Layer 2 of a small transformer language model trained on English Wikipedia (9 layers, counted from 0, width 128).
A neuron's activation on a vector x is GELU(weights . x), where the dot is the dot product.
The model reads these tokens: "w" "h" "o" " played" " m" "and" "ol" "in" " and" " b" "an" "j" "o" " resp" "ect" "iv" "ely" ")"

The vector x that enters this layer's MLP at each token. A number n stands for n times 0.047.
0 "w": -28 -21 26 25 -36 23 37 20 20 47 -5 1 5 5 -9 -17 -8 5 -16 22 -6 27 7 -43 -15 -13 -2 16 20 -22 -18 -18 -20 20 -34 35 29 6 16 -16 -4 36 34 -31 -12 -38 55 -16 25 -21 9 -4 9 21 -2 -15 12 -19 -26 29 -7 4 -6 24 -23 14 -17 34 -83 26 -10 2 -5 -3 0 -38 -16 38 28 -28 28 -24 -45 -14 18 14 6 -17 28 -39 -24 -15 0 50 -37 0 -16 -43 21 -5 -21 -33 4 -14 11 27 -10 -33 3 -32 49 30 29 -19 2 0 27 39 24 42 9 24 10 -4 -25 -4 -35 -3
1 "h": -3 -2 27 7 -62 9 37 47 -2 32 -31 8 25 -42 -12 -16 29 11 -9 -19 4 -9 52 -24 -1 18 -14 -18 36 -34 26 -30 12 21 -15 -12 36 44 4 -11 5 17 4 -17 -12 -22 43 -8 23 -11 -41 -9 -7 40 -34 -12 4 -17 -46 33 -12 0 -21 23 27 7 13 -4 -52 3 12 -22 20 -1 -5 -35 19 16 26 1 23 -31 -18 -27 -9 -16 -2 -14 32 -12 -31 -2 10 17 29 -7 -3 -20 42 -10 3 -53 -31 13 19 39 7 -24 -4 -50 -2 22 8 -29 10 -7 3 27 48 21 19 25 48 -22 -61 -12 -49 14
2 "o": -23 -16 1 -8 -69 18 41 20 13 44 -40 25 7 -39 -17 -2 18 14 4 1 20 -7 45 -13 -26 18 17 -8 51 -27 4 -12 -15 29 -26 -8 46 32 43 -1 11 -4 2 -19 -25 -17 29 -1 6 6 -63 -22 28 2 -28 -6 17 -6 -52 6 -46 -2 -3 20 19 26 4 -7 -51 19 2 -18 27 24 1 -40 -12 24 13 -42 23 -17 -25 -30 20 -4 6 -34 41 -15 -4 -6 38 19 21 -18 -20 -18 39 -2 -11 -33 -16 1 2 26 13 -3 1 -24 -1 22 13 -29 -2 -8 10 36 39 8 21 5 55 29 -40 -33 -63 -5
3 " played": -4 24 -17 11 -41 -19 33 53 26 -13 -19 11 12 -38 -9 -20 14 22 11 6 43 -21 22 -11 -23 23 25 -7 39 -42 -21 -21 -33 25 -28 7 41 14 38 17 -24 15 46 -23 -23 -28 26 -11 8 15 -50 -6 32 22 -13 -3 23 0 -42 27 -21 -2 -5 51 -19 27 7 1 -49 7 8 -3 15 19 -8 -32 -19 38 22 -24 32 -17 -36 -47 -23 9 -20 13 41 -21 -21 -32 10 21 44 -6 -17 -8 5 -19 -20 -20 -44 11 9 22 4 -16 -16 -38 0 22 11 -9 12 -19 37 25 58 11 37 -6 23 -25 -25 -53 -15 -11
4 " m": -18 -8 -25 -7 -64 -6 24 36 16 26 -20 -1 24 -15 -37 -19 4 34 12 14 25 -21 43 -19 -23 2 -4 -38 32 -35 -9 -5 -1 16 20 13 34 36 17 -8 -9 1 39 -35 -19 -29 56 15 -10 23 -33 0 28 15 -33 -11 22 -19 -44 21 -13 8 7 32 10 18 -10 8 -56 33 17 -7 41 -21 -6 -31 7 29 11 -5 11 -37 -46 -20 -32 4 3 -9 38 -29 -29 8 28 2 24 -17 -8 -25 24 -28 -52 -18 -25 -22 42 7 -6 -18 -26 -31 -15 24 21 -17 40 -9 24 35 59 13 19 -3 41 -18 -8 -18 3 8
5 "and": -34 -9 1 26 -35 -13 32 35 39 21 -18 6 25 -25 15 4 1 10 4 -14 15 -46 40 6 -5 -2 15 -60 54 -17 7 -7 -14 28 -20 7 28 43 5 -11 -10 3 48 -31 -48 -23 35 9 -31 -25 -69 41 26 7 -18 9 11 -42 -13 41 -31 5 -5 18 3 11 22 7 -49 13 -18 -20 21 -23 -3 -32 -10 54 -1 -24 16 -34 -32 -27 10 -31 3 -10 37 -16 -25 -7 26 33 48 -15 -15 -31 36 -12 -8 -64 -18 1 23 20 15 -4 0 2 -2 23 13 -22 0 -10 2 30 58 9 15 -17 40 1 -31 -19 -15 -6
6 "ol": -42 -4 -2 1 -28 4 42 47 -7 37 -34 37 6 -8 -16 -5 1 15 -10 12 1 -34 39 -22 -32 -2 1 -47 59 -17 12 -30 -21 14 -15 -17 58 38 26 -13 6 15 12 -30 -23 -39 36 3 16 9 -60 1 30 22 -38 -10 1 -40 -21 -3 -10 -8 -3 -1 -7 9 -8 6 -50 26 32 8 63 12 24 -41 10 23 5 -33 12 -18 -24 -11 -2 0 -11 -5 23 -3 -22 -29 35 17 34 -28 13 -37 34 -1 -13 -24 -21 -1 42 18 -4 -16 -20 -25 -17 -3 22 -13 22 -25 -8 34 61 14 24 19 57 -9 -25 -17 -11 -17
7 "in": -21 -6 -13 -8 -41 3 46 39 29 33 -22 37 26 -10 -40 -11 16 25 -9 31 17 5 6 -7 -15 -12 -6 -33 46 -37 10 -8 -14 31 -25 15 61 39 9 27 -5 14 50 -22 -30 -33 17 -1 -16 -9 -76 5 -6 13 -47 -11 3 -28 -30 11 -15 5 8 6 23 -14 -32 -1 -44 47 18 -24 20 6 3 -24 -21 23 18 -30 20 -33 -3 -18 4 4 20 -2 23 -20 -31 -14 16 16 55 -21 -21 -14 25 -2 2 -48 -29 -14 40 36 -3 3 -13 -3 -5 17 19 -32 -3 -27 -3 33 50 9 29 -1 50 -4 -37 -19 -49 1
8 " and": -25 -13 -26 0 -41 11 48 43 28 22 -19 29 6 -16 -32 -21 9 42 14 -1 26 -37 7 1 -11 5 -6 -12 50 -45 24 -32 -27 25 -35 25 46 49 -4 13 -35 19 26 -30 -19 -8 29 5 -3 8 -19 10 26 16 -23 -4 57 -21 -43 24 -16 10 -21 39 24 14 -13 -9 -57 28 9 -23 35 14 -1 -27 -9 19 22 -30 -3 -28 -38 -35 -21 11 11 -14 24 -10 -27 -20 32 6 6 8 -13 -18 29 -9 -24 -48 -14 -20 3 2 9 -11 -27 -20 32 -8 7 0 9 -30 8 32 46 14 31 1 20 -23 -25 -33 -21 19
9 " b": -9 0 -25 -9 -72 4 35 45 38 22 -24 -9 9 -9 -25 -23 -15 23 15 13 29 -14 31 -23 3 -2 -5 -39 41 -61 -10 -7 -15 28 -6 -6 43 36 31 24 5 23 30 -36 -25 -31 63 -4 -4 17 -21 17 16 23 -17 -3 11 -25 -30 19 -18 -12 -3 44 8 38 2 3 -56 6 2 -12 42 -9 8 -28 -15 34 -4 3 -10 -29 -41 -24 -15 -2 -17 -38 25 -5 -32 -1 9 10 32 -5 -22 -25 21 -18 -57 -19 -14 -14 21 -13 13 -8 -20 -34 -7 43 19 -9 19 -8 20 25 61 29 27 5 22 -22 -12 -11 -11 8
10 "an": -24 -20 -20 -1 -65 7 44 65 19 11 -33 5 1 3 -19 23 43 6 -19 -1 31 -13 23 -33 -18 -2 -2 -23 49 -32 2 -25 -8 22 -8 23 52 38 -5 4 23 10 20 -35 -39 -47 36 0 -9 9 -49 -3 41 10 -25 1 9 -23 -35 15 -27 8 1 15 5 -6 4 14 -39 20 -30 -20 19 -32 18 -25 -5 46 -17 -28 46 -27 -4 -29 -20 15 8 -17 50 -20 -26 14 46 20 12 -14 13 1 13 -6 -21 -45 -26 -5 7 20 24 -33 -18 -12 -19 6 19 -14 -10 -15 3 19 53 18 20 22 38 -2 -35 -3 -25 12
11 "j": -11 -3 -6 8 -70 -10 37 55 17 8 -40 11 0 -14 -6 1 20 28 -25 -29 39 -4 36 -10 -8 -20 0 -33 40 -48 0 -21 -13 30 9 -6 63 39 51 1 -11 4 11 -13 -35 -55 47 -5 -13 0 -53 -1 9 14 1 -3 -3 -15 -7 7 -30 -3 -23 4 5 9 -3 23 -38 21 -28 -1 37 6 9 -24 23 12 12 -21 29 -29 -17 -29 -28 11 6 -3 31 -37 -43 -2 48 32 15 3 28 -29 57 -15 -24 -39 -5 9 -9 24 12 -22 -10 -28 -3 8 11 -11 23 -2 -2 25 40 24 19 18 34 -18 -60 -1 -32 -1
12 "o": -28 -13 -8 1 -75 16 46 31 16 30 -31 17 15 -31 -17 0 10 26 3 -7 14 -5 36 -25 -10 0 22 -17 63 -31 0 -19 -31 34 -12 8 53 36 46 -9 14 -7 1 -27 -30 -29 27 2 -11 24 -66 -13 40 0 -32 -3 10 -8 -37 -2 -50 2 -10 26 19 16 -3 11 -39 7 -3 -13 32 22 1 -41 -13 25 8 -43 28 -15 -23 -24 2 7 3 -29 41 -23 -8 3 46 22 19 -28 -30 -13 37 -4 -12 -33 -7 5 12 24 11 9 -6 -32 -3 9 9 -23 -4 -18 12 29 40 17 24 10 52 18 -44 -11 -52 -11
13 " resp": -6 -6 -20 40 -77 -27 61 17 29 20 -14 -6 8 -27 5 -32 -25 31 25 -11 33 -5 22 -2 -18 -21 13 -37 40 -27 -31 -28 -22 37 -11 8 69 36 -1 2 -24 2 9 -19 -4 -23 32 5 8 -2 -76 -6 19 24 -14 3 34 8 -15 27 -42 18 -40 5 -9 -11 -1 21 -66 34 -3 -12 54 36 5 -25 -24 3 12 0 9 -29 -30 3 -33 7 -6 -31 15 -29 -20 -10 3 20 10 12 22 -25 41 -19 -10 -8 -41 18 11 21 4 2 -19 -21 -11 4 12 19 13 2 21 22 56 22 7 -1 12 -23 -30 15 -9 -3
14 "ect": -32 5 -5 19 -59 12 45 34 16 12 -10 -16 17 -8 -10 -18 -17 18 10 -12 9 -44 42 -6 4 8 36 3 56 -16 16 3 -27 43 -14 17 75 22 13 -18 9 15 37 -15 19 -10 25 -1 16 17 -83 -7 28 12 -31 -17 -5 -16 -44 23 -37 -2 -27 -11 0 -9 -14 13 -46 17 -22 -32 52 31 1 -29 -3 18 9 -19 43 -25 -54 -2 -18 -8 -20 -32 -8 -31 8 -8 -17 35 19 -2 -16 -23 29 -18 14 -39 -36 50 10 17 38 4 -30 -15 0 3 -2 -28 -9 -46 8 13 70 18 17 13 6 -7 -13 21 -14 5
15 "iv": -35 -3 16 47 -73 10 36 25 -11 21 -4 10 20 -39 -16 -28 -16 23 10 -4 22 -20 42 -1 9 18 31 -11 36 -10 25 -24 -16 21 11 6 87 24 2 -23 6 5 18 -22 -10 -18 21 1 18 21 -68 6 17 27 -34 -8 0 -14 -41 -3 -9 9 0 15 22 -14 -47 -6 -60 3 -7 -18 33 18 22 -33 -22 30 6 -54 24 -16 -37 2 -12 4 34 -19 10 -3 -26 -37 26 34 27 -23 9 -17 10 -6 -14 -19 -20 29 32 17 20 -5 -28 -32 -21 11 8 -36 -2 -33 22 35 72 12 16 7 6 -29 -9 -11 -22 -8
16 "ely": -36 -22 8 34 -53 6 39 25 46 -3 1 11 32 -28 -42 -39 -18 21 -2 -26 38 6 20 -2 -13 2 3 9 54 -38 41 -39 -10 22 2 25 95 14 14 -28 11 16 -4 -43 7 -9 13 -11 18 12 -45 11 34 26 -28 -18 33 -8 -21 25 -26 9 -53 26 -5 -14 -13 9 -59 19 29 -15 27 22 9 -24 -20 12 -11 -11 28 -32 -21 -26 11 -7 1 6 11 -19 -9 -24 1 31 27 -3 4 -43 8 -21 5 -32 -3 20 -4 22 -3 0 -34 -32 19 8 -13 -5 13 -52 18 18 52 10 39 -1 18 2 -38 0 -33 -9
17 ")": -32 0 -3 -6 -48 -10 43 38 43 32 -14 14 22 -33 -9 -15 21 28 19 26 3 5 23 -3 -15 2 11 -8 41 -33 11 -10 -22 21 -14 13 40 48 33 -2 -15 48 29 -24 -10 -20 30 -17 12 -7 -41 4 23 3 -12 -7 24 2 -36 -8 -35 29 -20 31 28 29 -7 20 -75 3 7 -36 30 19 -19 -14 4 12 3 -43 -1 -33 -41 19 -27 -5 -6 -35 17 -24 -17 -26 24 18 1 12 -11 -5 20 -10 -17 -57 -21 -7 30 1 -9 -8 -34 -41 -7 13 6 -1 -12 -27 19 15 56 13 41 6 61 -22 -11 -14 -42 -3

Each question shows the input weights of one neuron of the MLP. A number n stands for n times 0.0071.

n263: -1 14 -12 -3 -27 7 -15 12 18 -34 21 11 3 -13 -46 6 35 13 -4 39 -24 -4 -24 -12 10 -44 1 0 6 -1 8 16 -1 -4 -16 3 12 11 -18 -24 10 -6 26 -11 -13 -6 -5 26 -35 -20 -15 40 -17 11 19 3 -48 -20 18 -4 -17 8 61 8 -3 -2 34 32 4 -23 -9 23 -6 6 -38 -14 28 -14 40 -16 -8 -24 28 29 43 13 11 1 -21 -1 -9 33 11 -27 35 21 -16 17 -10 4 3 22 -16 6 -6 4 -50 -6 1 -43 15 25 12 -1 21 -7 -23 31 -50 -6 14 -10 6 5 -18 -17 34 -4
On which token does it fire most, and how strongly? 7 "in", at about 2

n392: 3 14 -26 -8 -14 -5 34 33 -33 10 -1 -5 -20 10 -9 -6 -14 -14 -28 20 -17 -15 -39 -42 -7 -27 7 20 -13 -10 -49 10 39 26 0 -29 -14 20 -6 7 -5 3 -41 2 3 -24 -10 -17 -19 14 -9 13 23 0 16 -22 -8 -23 24 22 -6 8 1 17 1 3 3 -1 15 -32 5 3 -21 -10 -21 26 17 28 -15 47 14 13 24 -21 -22 12 -26 33 21 0 39 -4 -17 1 -32 12 9 -3 3 5 -9 8 6 -33 2 -1 1 -17 -9 36 22 8 -7 -23 -2 17 13 25 -13 41 33 16 13 7 2 -12 9 -9
On which token does it fire most? 10 "an"

n363: -5 3 8 26 5 -9 0 -16 28 -17 28 27 -44 -10 -5 5 7 -9 14 4 -12 28 20 22 -2 -23 -4 17 -25 -32 28 -33 -14 34 -18 -15 -5 -16 2 -27 11 21 -5 28 36 29 1 -30 -1 9 -1 -4 26 -17 5 24 9 -6 -2 -15 -19 -13 3 -18 29 -4 -9 18 -26 36 -33 6 10 -10 14 0 -5 -17 -9 6 24 -16 -9 -8 5 -22 7 -1 9 -2 22 18 -4 18 -2 4 16 0 -48 19 16 17 -4 -1 4 -7 -46 6 -19 15 12 -6 -4 17 -21 -31 4 -16 -9 -44 22 -10 27 -15 -4 18 -1 29
Its three highest activations, in order, are on tokens 16 "ely", 17 ")", 14 "ect"

n334: 15 6 -38 5 12 -35 18 31 -13 10 3 -23 -1 -13 -3 -12 14 19 -6 38 -22 -31 -5 4 10 23 25 -11 -13 4 -13 15 -1 26 -18 35 17 0 12 1 12 -27 -48 -7 -21 58 25 -10 -5 -28 -4 -8 27 -45 -16 2 -19 -21 -10 -26 -32 29 23 18 -22 10 23 7 21 -9 -16 -20 10 15 -17 -35 -20 -2 32 15 -11 -30 24 -17 -19 18 10 39 -5 28 -9 -4 -28 3 -27 16 -16 8 39 25 -20 29 -1 14 -15 -31 -3 1 32 20 30 -12 8 9 -31 20 -3 -44 -36 -5 -24 29 42 7 44 5 -26 4
On which token does it fire most? 12 "o"

n314: -15 -22 -21 -32 -19 5 -8 -26 -19 -2 -19 1 -27 14 -17 -7 -29 8 -8 0 13 33 -14 -21 7 -20 19 -13 31 11 -4 10 14 -7 17 -17 -16 2 13 5 2 4 16 19 -17 -47 -3 16 -17 10 -14 11 -20 -11 -15 7 -19 -7 5 38 7 38 9 5 -18 -1 -1 31 -18 52 -21 14 -45 9 14 57 35 -1 -15 -8 -5 -4 41 0 -9 -10 -22 20 -15 -1 5 5 43 -22 -28 16 3 -5 -20 23 -10 19 -41 -47 5 15 20 -2 15 -35 13 -21 4 13 -1 18 -27 14 -9 7 28 31 17 5 7 -8 29 19
On which two tokens does it fire most, strongest first? 10 "an", 11 "j"

n501: -24 -12 -7 -6 17 4 -20 25 -2 -5 -20 -4 -1 0 -1 -19 0 35 -5 -7 37 21 31 -13 28 4 7 -3 -6 7 -14 10 -21 5 4 -3 -53 -8 0 -4 12 8 -30 -1 15 -6 -33 -8 -10 5 -2 25 23 19 9 -1 -11 20 -22 -9 11 7 -20 -26 -15 -35 -4 2 -18 -2 21 3 -37 -7 -21 16 42 -22 27 -28 28 21 14 -5 -15 28 -7 -20 -19 8 -14 -23 -1 4 -2 -5 -13 -24 -18 38 -6 4 -11 -12 16 22 31 11 10 7 25 7 44 16 20 -1 2 21 39 -5 -14 2 -16 22 1 -28 16 -36
On which token does it fire most, and how strongly? 3 " played", at about 0.43

n358: -5 -21 -7 15 57 -20 -24 -10 -4 -1 -9 23 -13 -6 19 20 6 30 7 39 -9 -26 6 8 -43 8 -14 4 -1 -9 -51 -32 -12 2 -5 -1 14 3 -25 19 -17 -10 -13 0 7 -8 -16 -9 -6 9 -17 26 12 -15 -9 -33 -36 -6 24 3 26 -17 -20 -10 -36 -24 8 2 19 16 11 -2 -3 -16 -19 7 -6 -6 25 5 4 -16 5 1 -12 18 -20 -9 -9 -32 18 -4 46 40 -3 -52 -2 -38 -12 -2 -7 14 15 35 36 -14 14 -19 -3 -10 11 -9 25 21 1 1 19 23 -25 49 61 8 -31 50 -5 -10 27 10
On which token does it fire most, and how strongly? 6 "ol", at about 1.8

n452: 3 -21 7 28 54 7 -12 -7 -1 -5 -15 -17 7 26 -10 10 21 19 -19 -11 29 -31 18 -5 -13 -9 -2 -9 -14 -12 -18 32 -1 -1 1 4 -21 32 17 -1 22 -12 -10 -17 -37 4 28 -20 -14 23 1 -28 21 -14 -16 11 -27 -17 27 -14 -14 -2 4 -1 21 0 -6 -2 12 8 5 -10 -31 19 -12 8 11 12 31 19 -9 -54 -52 -3 37 -37 50 34 17 16 -6 5 30 -18 -20 7 11 -16 -7 -11 13 -7 -32 -10 -36 -43 5 -35 18 13 14 -1 11 15 19 8 -10 24 -26 -18 6 5 0 13 58 9 -21 -6
On which two tokens does it fire most, strongest first? 5 "and", 4 " m"

n240: 40 -15 27 10 -3 -11 -5 14 17 -37 2 -10 2 9 -4 -20 -11 -21 32 15 -34 16 -38 -4 5 -21 -19 -12 23 -7 -9 -11 20 16 -27 10 10 -26 13 13 -9 1 -11 7 1 -2 12 -4 6 18 10 -19 -17 -4 14 20 -23 12 -5 -13 11 -8 8 3 4 -42 -2 -33 -27 -11 37 -22 8 35 -14 -8 22 -8 21 8 9 -16 -7 4 -5 12 33 34 -2 7 14 3 21 -4 5 -1 5 -52 19 -24 -29 28 20 18 16 -4 27 16 1 10 -16 3 -13 2 12 -10 20 38 -21 -28 16 -21 -17 -28 9 22 15 19
Its three highest activations, in order, are on tokens 13 " resp", 16 "ely", 15 "iv"

n192: 6 4 44 6 -48 -15 -10 -14 -7 4 -9 -15 21 20 12 8 -11 -1 -15 -10 6 2 -15 25 22 -34 14 -6 -2 25 -26 -6 24 -21 -5 -27 -12 4 -11 -18 -33 -29 15 37 -1 4 3 35 0 4 8 30 -29 -27 30 28 -8 15 -28 -18 3 -19 -10 19 24 -7 7 -26 -46 23 32 -20 6 32 2 -25 22 4 -10 7 1 16 -13 1 34 46 -12 14 4 24 22 -13 -43 -14 -19 -7 -6 1 32 -26 -37 -7 25 17 0 -6 20 9 16 3 -30 -7 31 17 13 7 -7 -3 -9 -25 -12 -20 34 11 1 -12 -16 5
On which token does it fire most? 13 " resp"

n454: 24 -23 12 2 13 4 24 -26 -4 33 -15 -26 22 5 19 6 32 -6 23 -3 32 16 48 15 -49 15 7 9 24 -1 9 8 -15 -28 30 -5 -6 20 1 -34 9 0 -7 -20 -26 5 12 -3 22 -20 16 -37 -8 25 21 -19 -5 24 21 -16 16 -14 27 3 -6 -25 -19 33 23 17 -8 25 -10 -11 28 -21 7 13 11 36 -17 -29 -19 -26 -11 -46 -30 13 -43 4 8 -5 -3 -19 -22 30 24 -8 -36 23 10 -1 26 -5 17 -23 -19 -3 -9 11 -28 16 -11 -20 10 -43 25 1 -7 -5 3 8 -51 -23 -38 16 -18 49
On which token does it fire most? 1 "h"

n297: 19 1 29 -60 -27 -4 57 -9 -26 3 17 4 4 53 5 -8 -10 14 9 23 -29 21 25 12 40 -8 13 -3 14 6 -3 -12 -12 14 -18 -16 -1 5 -53 5 -1 9 -8 47 -18 -6 20 3 15 11 -9 8 27 -33 12 -37 -18 -8 16 42 -9 -4 -18 -31 -5 -18 -8 -23 22 -16 -15 12 54 -33 14 -20 -13 0 -5 -15 -11 25 13 -19 9 8 -15 44 -7 -1 1 -8 13 -14 -16 16 -12 -12 -29 13 3 -6 15 24 4 -13 12 -21 -29 36 32 3 -1 -41 -15 -10 -10 1 -43 -32 31 -32 -5 19 26 -4 -24 6
On which token does it fire most? 14 "ect"

n184: -24 2 -7 22 7 18 -20 31 -2 -8 15 -3 -28 -4 -11 -10 17 17 3 -12 15 -14 -35 -20 8 -11 -8 -17 18 15 -33 36 -21 2 -29 -6 20 -20 -4 2 -28 -16 -6 -13 9 20 9 -27 -17 -3 4 -7 22 -7 45 44 -22 -18 -29 24 23 21 3 -19 -2 5 -10 9 22 27 6 -14 25 19 2 -12 10 5 2 -6 -8 8 27 24 9 15 -6 6 -33 25 -18 -19 -21 14 7 11 36 13 -9 -3 -39 17 1 -37 -21 11 -15 16 -15 13 -8 11 -19 -8 19 20 6 17 -10 -16 -2 17 6 -35 -2 23 -5 -1
On which token does it fire most? 13 " resp"

n220: 36 -15 -1 0 -18 -10 -31 -4 30 1 -10 6 -15 -16 8 24 24 31 -2 25 -26 7 11 -11 -25 -29 -13 9 28 14 29 3 12 -48 14 -22 -47 14 13 -18 3 40 35 14 -14 -4 -9 -7 21 -44 -2 -1 8 -1 24 9 11 18 -16 4 -7 24 3 -15 11 -41 -23 9 -5 -16 19 -5 -15 8 10 9 12 24 21 -6 11 -39 -3 -5 31 7 19 0 11 44 3 7 2 -11 2 5 -29 8 1 -15 11 53 -43 9 -23 -4 -8 -19 26 10 1 7 -2 6 8 6 -3 13 8 -34 -13 -7 -3 -51 -15 1 -31 11
Its three highest activations, in order, are on tokens 1 "h", 17 ")", 7 "in"

n256: 32 20 10 -15 -10 -11 -18 -3 7 -7 11 19 -6 5 -15 26 -21 2 -11 -33 3 14 -23 3 12 -26 -10 -13 -2 9 -35 4 20 -5 2 23 18 29 -27 -36 12 19 46 -25 -1 -7 -37 -15 -16 -10 1 37 -52 -3 -23 -32 24 28 36 1 -3 -20 33 28 18 -22 -21 38 -31 62 7 7 2 -2 11 12 -3 -36 7 4 22 6 -8 18 -4 -13 -4 0 -41 -2 12 33 17 -46 39 -33 -1 21 -17 23 -1 4 -3 -18 -8 -17 1 6 -15 -9 19 10 24 -19 -11 4 -19 12 -28 -11 6 5 12 1 -6 -5 4 3
On which token does it fire most? 7 "in"

n458: 1 28 7 9 23 -54 -32 1 20 7 -7 -13 -17 3 10 -13 -20 20 26 32 15 2 19 8 -16 12 17 24 -9 -19 -43 -31 -5 24 21 47 -14 27 -6 0 -2 9 26 -9 1 3 -20 14 3 -35 23 12 8 25 3 -24 8 -14 -12 -24 19 -15 8 -22 -15 -29 -13 19 24 33 -27 -17 8 -18 -36 17 16 -18 -5 -12 20 4 -10 11 8 15 6 28 11 1 -38 -12 16 17 -8 -8 4 -21 -7 20 6 34 -34 -10 -1 -16 26 22 22 -11 -1 -30 -4 -4 -1 -20 19 10 -9 8 -11 -33 -14 3 -25 32 37 0
On which token does it fire most, and how strongly? 13 " resp", at about 0.52

n487: -6 -6 3 -53 26 -23 4 15 3 6 25 19 -26 -1 6 -23 26 -13 -10 -8 -13 -11 16 -30 46 -12 30 17 8 25 -21 -1 1 14 27 -19 -26 1 7 25 -28 1 -17 7 -2 -33 -8 42 24 -26 -31 20 -5 7 -5 23 -1 -21 6 -8 29 -14 8 23 -43 -46 5 31 28 -22 15 -46 10 6 -33 8 31 20 8 6 -26 5 16 15 -12 4 7 -16 3 1 -11 -6 -1 35 -47 -11 8 -15 16 20 -6 1 24 -42 34 -32 -7 -22 11 22 -11 -14 -23 -1 20 35 20 -6 30 3 8 14 -32 6 -3 -27 -41 -36
On which token does it fire most? 6 "ol"

n377: 11 -32 6 -3 6 6 -20 -15 -7 22 -14 6 -19 -29 7 -17 -5 -9 2 20 11 25 17 -3 -1 2 17 30 -28 -2 9 14 14 31 -17 34 0 20 1 22 -23 -19 4 -19 20 25 11 -35 5 20 -14 -11 -29 3 -12 -3 -5 -31 3 9 15 -12 25 5 8 31 -19 45 17 15 31 -23 1 -13 3 20 7 -33 8 -2 4 29 -35 -1 -30 5 -58 5 -3 29 -1 2 0 -9 5 -7 6 -1 -10 14 -8 34 11 -13 7 -8 -12 -17 -27 10 15 -14 5 -29 -3 12 10 -4 -2 1 48 2 -17 -2 9 -10 -1 -16
On which token does it fire most? 4 " m"

n389: 12 -35 -36 -1 -9 17 -6 21 -13 -21 -44 19 19 -23 -11 26 0 -3 15 20 2 0 -4 4 -11 -8 -13 -8 -28 8 -15 27 6 51 28 27 17 -36 11 -1 -18 -6 -8 2 -14 -23 -22 2 -5 -3 6 -8 -2 25 -20 -9 -6 4 1 0 41 13 8 7 19 14 -16 41 -12 -7 17 6 -23 -31 -23 -25 32 21 1 35 19 19 -24 10 12 -10 -3 -2 1 8 1 -4 -24 -16 -19 -1 -4 39 -9 8 8 13 12 12 -8 1 -17 -1 -24 0 -4 29 -9 -35 23 15 8 -14 -28 -26 24 -2 33 18 17 -8 18 -19
On which token does it fire most? 4 " m"

n374: -6 -43 -6 13 10 -13 -9 6 23 6 16 -4 -1 -4 7 18 -19 12 -2 24 -5 -10 -25 40 -15 7 29 -35 -9 -35 5 -8 -22 14 -19 1 -12 -13 -4 -29 39 13 -20 6 18 -8 -16 46 8 -38 13 21 13 -1 20 -44 -10 5 16 -9 -11 17 -6 -7 -1 29 -41 -5 4 -11 13 -1 18 39 25 -14 -14 20 7 -21 -6 -21 -30 -7 9 -17 24 -10 11 -10 16 1 -15 16 26 12 -18 -38 -29 27 10 6 -11 -21 -16 0 60 11 17 39 9 4 -19 -10 23 3 11 -6 -39 -23 11 -48 -7 13 39 15 -21 -11
Its three highest activations, in order, are on tokens 5 "and", 16 "ely", 14 "ect"

n231: -18 -9 14 -10 -23 17 38 -10 -43 -5 -17 -23 12 -13 28 7 4 -17 10 6 14 8 -14 26 -7 22 9 16 -1 38 12 1 3 23 38 5 -13 -6 14 -14 -4 -20 3 7 -29 -12 7 34 -25 -16 9 25 -29 -11 20 -15 10 4 -19 -10 35 -15 36 -1 -5 -26 5 -30 1 -30 -15 3 3 11 -4 8 -1 -8 -19 6 -5 14 16 -3 -11 -2 -36 33 24 -9 -22 3 -15 -20 4 -47 11 -12 39 -4 25 3 -7 15 -12 -9 33 -38 14 -18 -14 10 23 21 22 6 10 15 14 -13 -17 18 -33 -41 6 -5 -3 -5
On which token does it fire most? 15 "iv"

n170: -7 -19 5 -1 9 18 5 -26 29 26 -5 -53 9 -20 18 1 -9 33 33 12 8 -34 14 -4 -65 -12 31 24 13 0 22 -12 -11 23 16 -13 -22 30 -7 4 25 -9 4 -41 27 6 -25 -1 0 26 6 18 -37 -41 -15 9 7 -21 3 27 -9 -35 17 -2 23 13 0 2 24 -19 28 12 -32 -5 -29 -46 -6 -17 4 -3 18 -14 5 13 9 -17 1 21 -6 27 -16 -9 16 12 -14 -20 -16 31 -23 3 -1 -10 65 20 6 12 -7 17 -27 -4 0 -18 -17 6 -22 18 16 -18 19 -5 -37 15 14 10 -1 19 6 5
On which two tokens does it fire most, strongest first? 12 "o", 5 "and"

n147: 9 -39 12 9 44 17 30 -5 -4 -18 -39 19 -20 -13 30 17 12 -12 9 -21 -27 9 14 11 56 11 1 -16 2 9 -25 -18 5 -3 11 -10 1 31 12 1 -6 -13 1 6 -29 -20 3 1 -1 35 37 -24 11 11 -2 -20 -2 8 -7 -17 19 -17 14 14 -8 -8 -38 -33 10 -29 -7 11 28 14 3 -18 -50 -9 8 21 24 -2 6 -5 -8 4 -15 5 -9 -6 4 17 9 -6 -6 -8 2 25 18 -6 -14 1 12 26 16 -20 -1 -21 27 -12 17 18 19 -28 -19 0 -8 -34 -18 -7 3 28 0 7 1 2 -40 29
On which token does it fire most? 12 "o"

n182: 23 16 4 14 -6 -6 -4 -37 -7 -9 14 -27 45 -29 8 -14 12 16 -45 25 1 -26 -6 2 5 5 17 20 9 -15 24 -25 13 -16 -60 -40 11 -36 -20 -21 21 -2 -30 18 -43 -17 35 -2 9 -1 27 22 37 -34 33 -12 1 -2 32 -6 -7 -2 28 -22 38 18 15 -4 -7 7 -42 10 19 -26 -2 17 -7 -1 16 2 -6 -20 -14 19 -3 19 23 -19 -43 -15 19 11 24 -1 26 -6 12 21 -16 -2 -6 -1 11 28 0 18 -14 8 25 -27 1 -6 -18 -29 -6 -15 29 32 -21 3 -46 10 -13 10 -1 17 8 -6
On which token does it fire most? 15 "iv"

n412: -15 4 15 14 31 -33 -10 30 7 -10 -14 -29 -15 23 -1 -20 13 27 9 4 22 -1 -14 13 -19 16 18 -25 21 -31 4 15 -19 40 0 -8 9 36 -16 -1 12 -43 -29 -13 -11 -4 12 -23 -22 -16 29 0 -14 -30 3 -25 5 19 34 31 44 -14 23 21 -35 4 -16 -12 5 -25 0 3 17 -9 -44 42 -27 -15 -49 14 10 5 9 -13 -13 -2 -5 -11 3 25 -25 12 -19 11 15 -14 -2 -8 -2 -15 23 35 -2 10 -10 4 -7 -36 -37 23 45 6 -8 0 20 40 -6 28 -18 -12 -8 5 36 21 20 27 -12 -17
On which token does it fire most? 9 " b"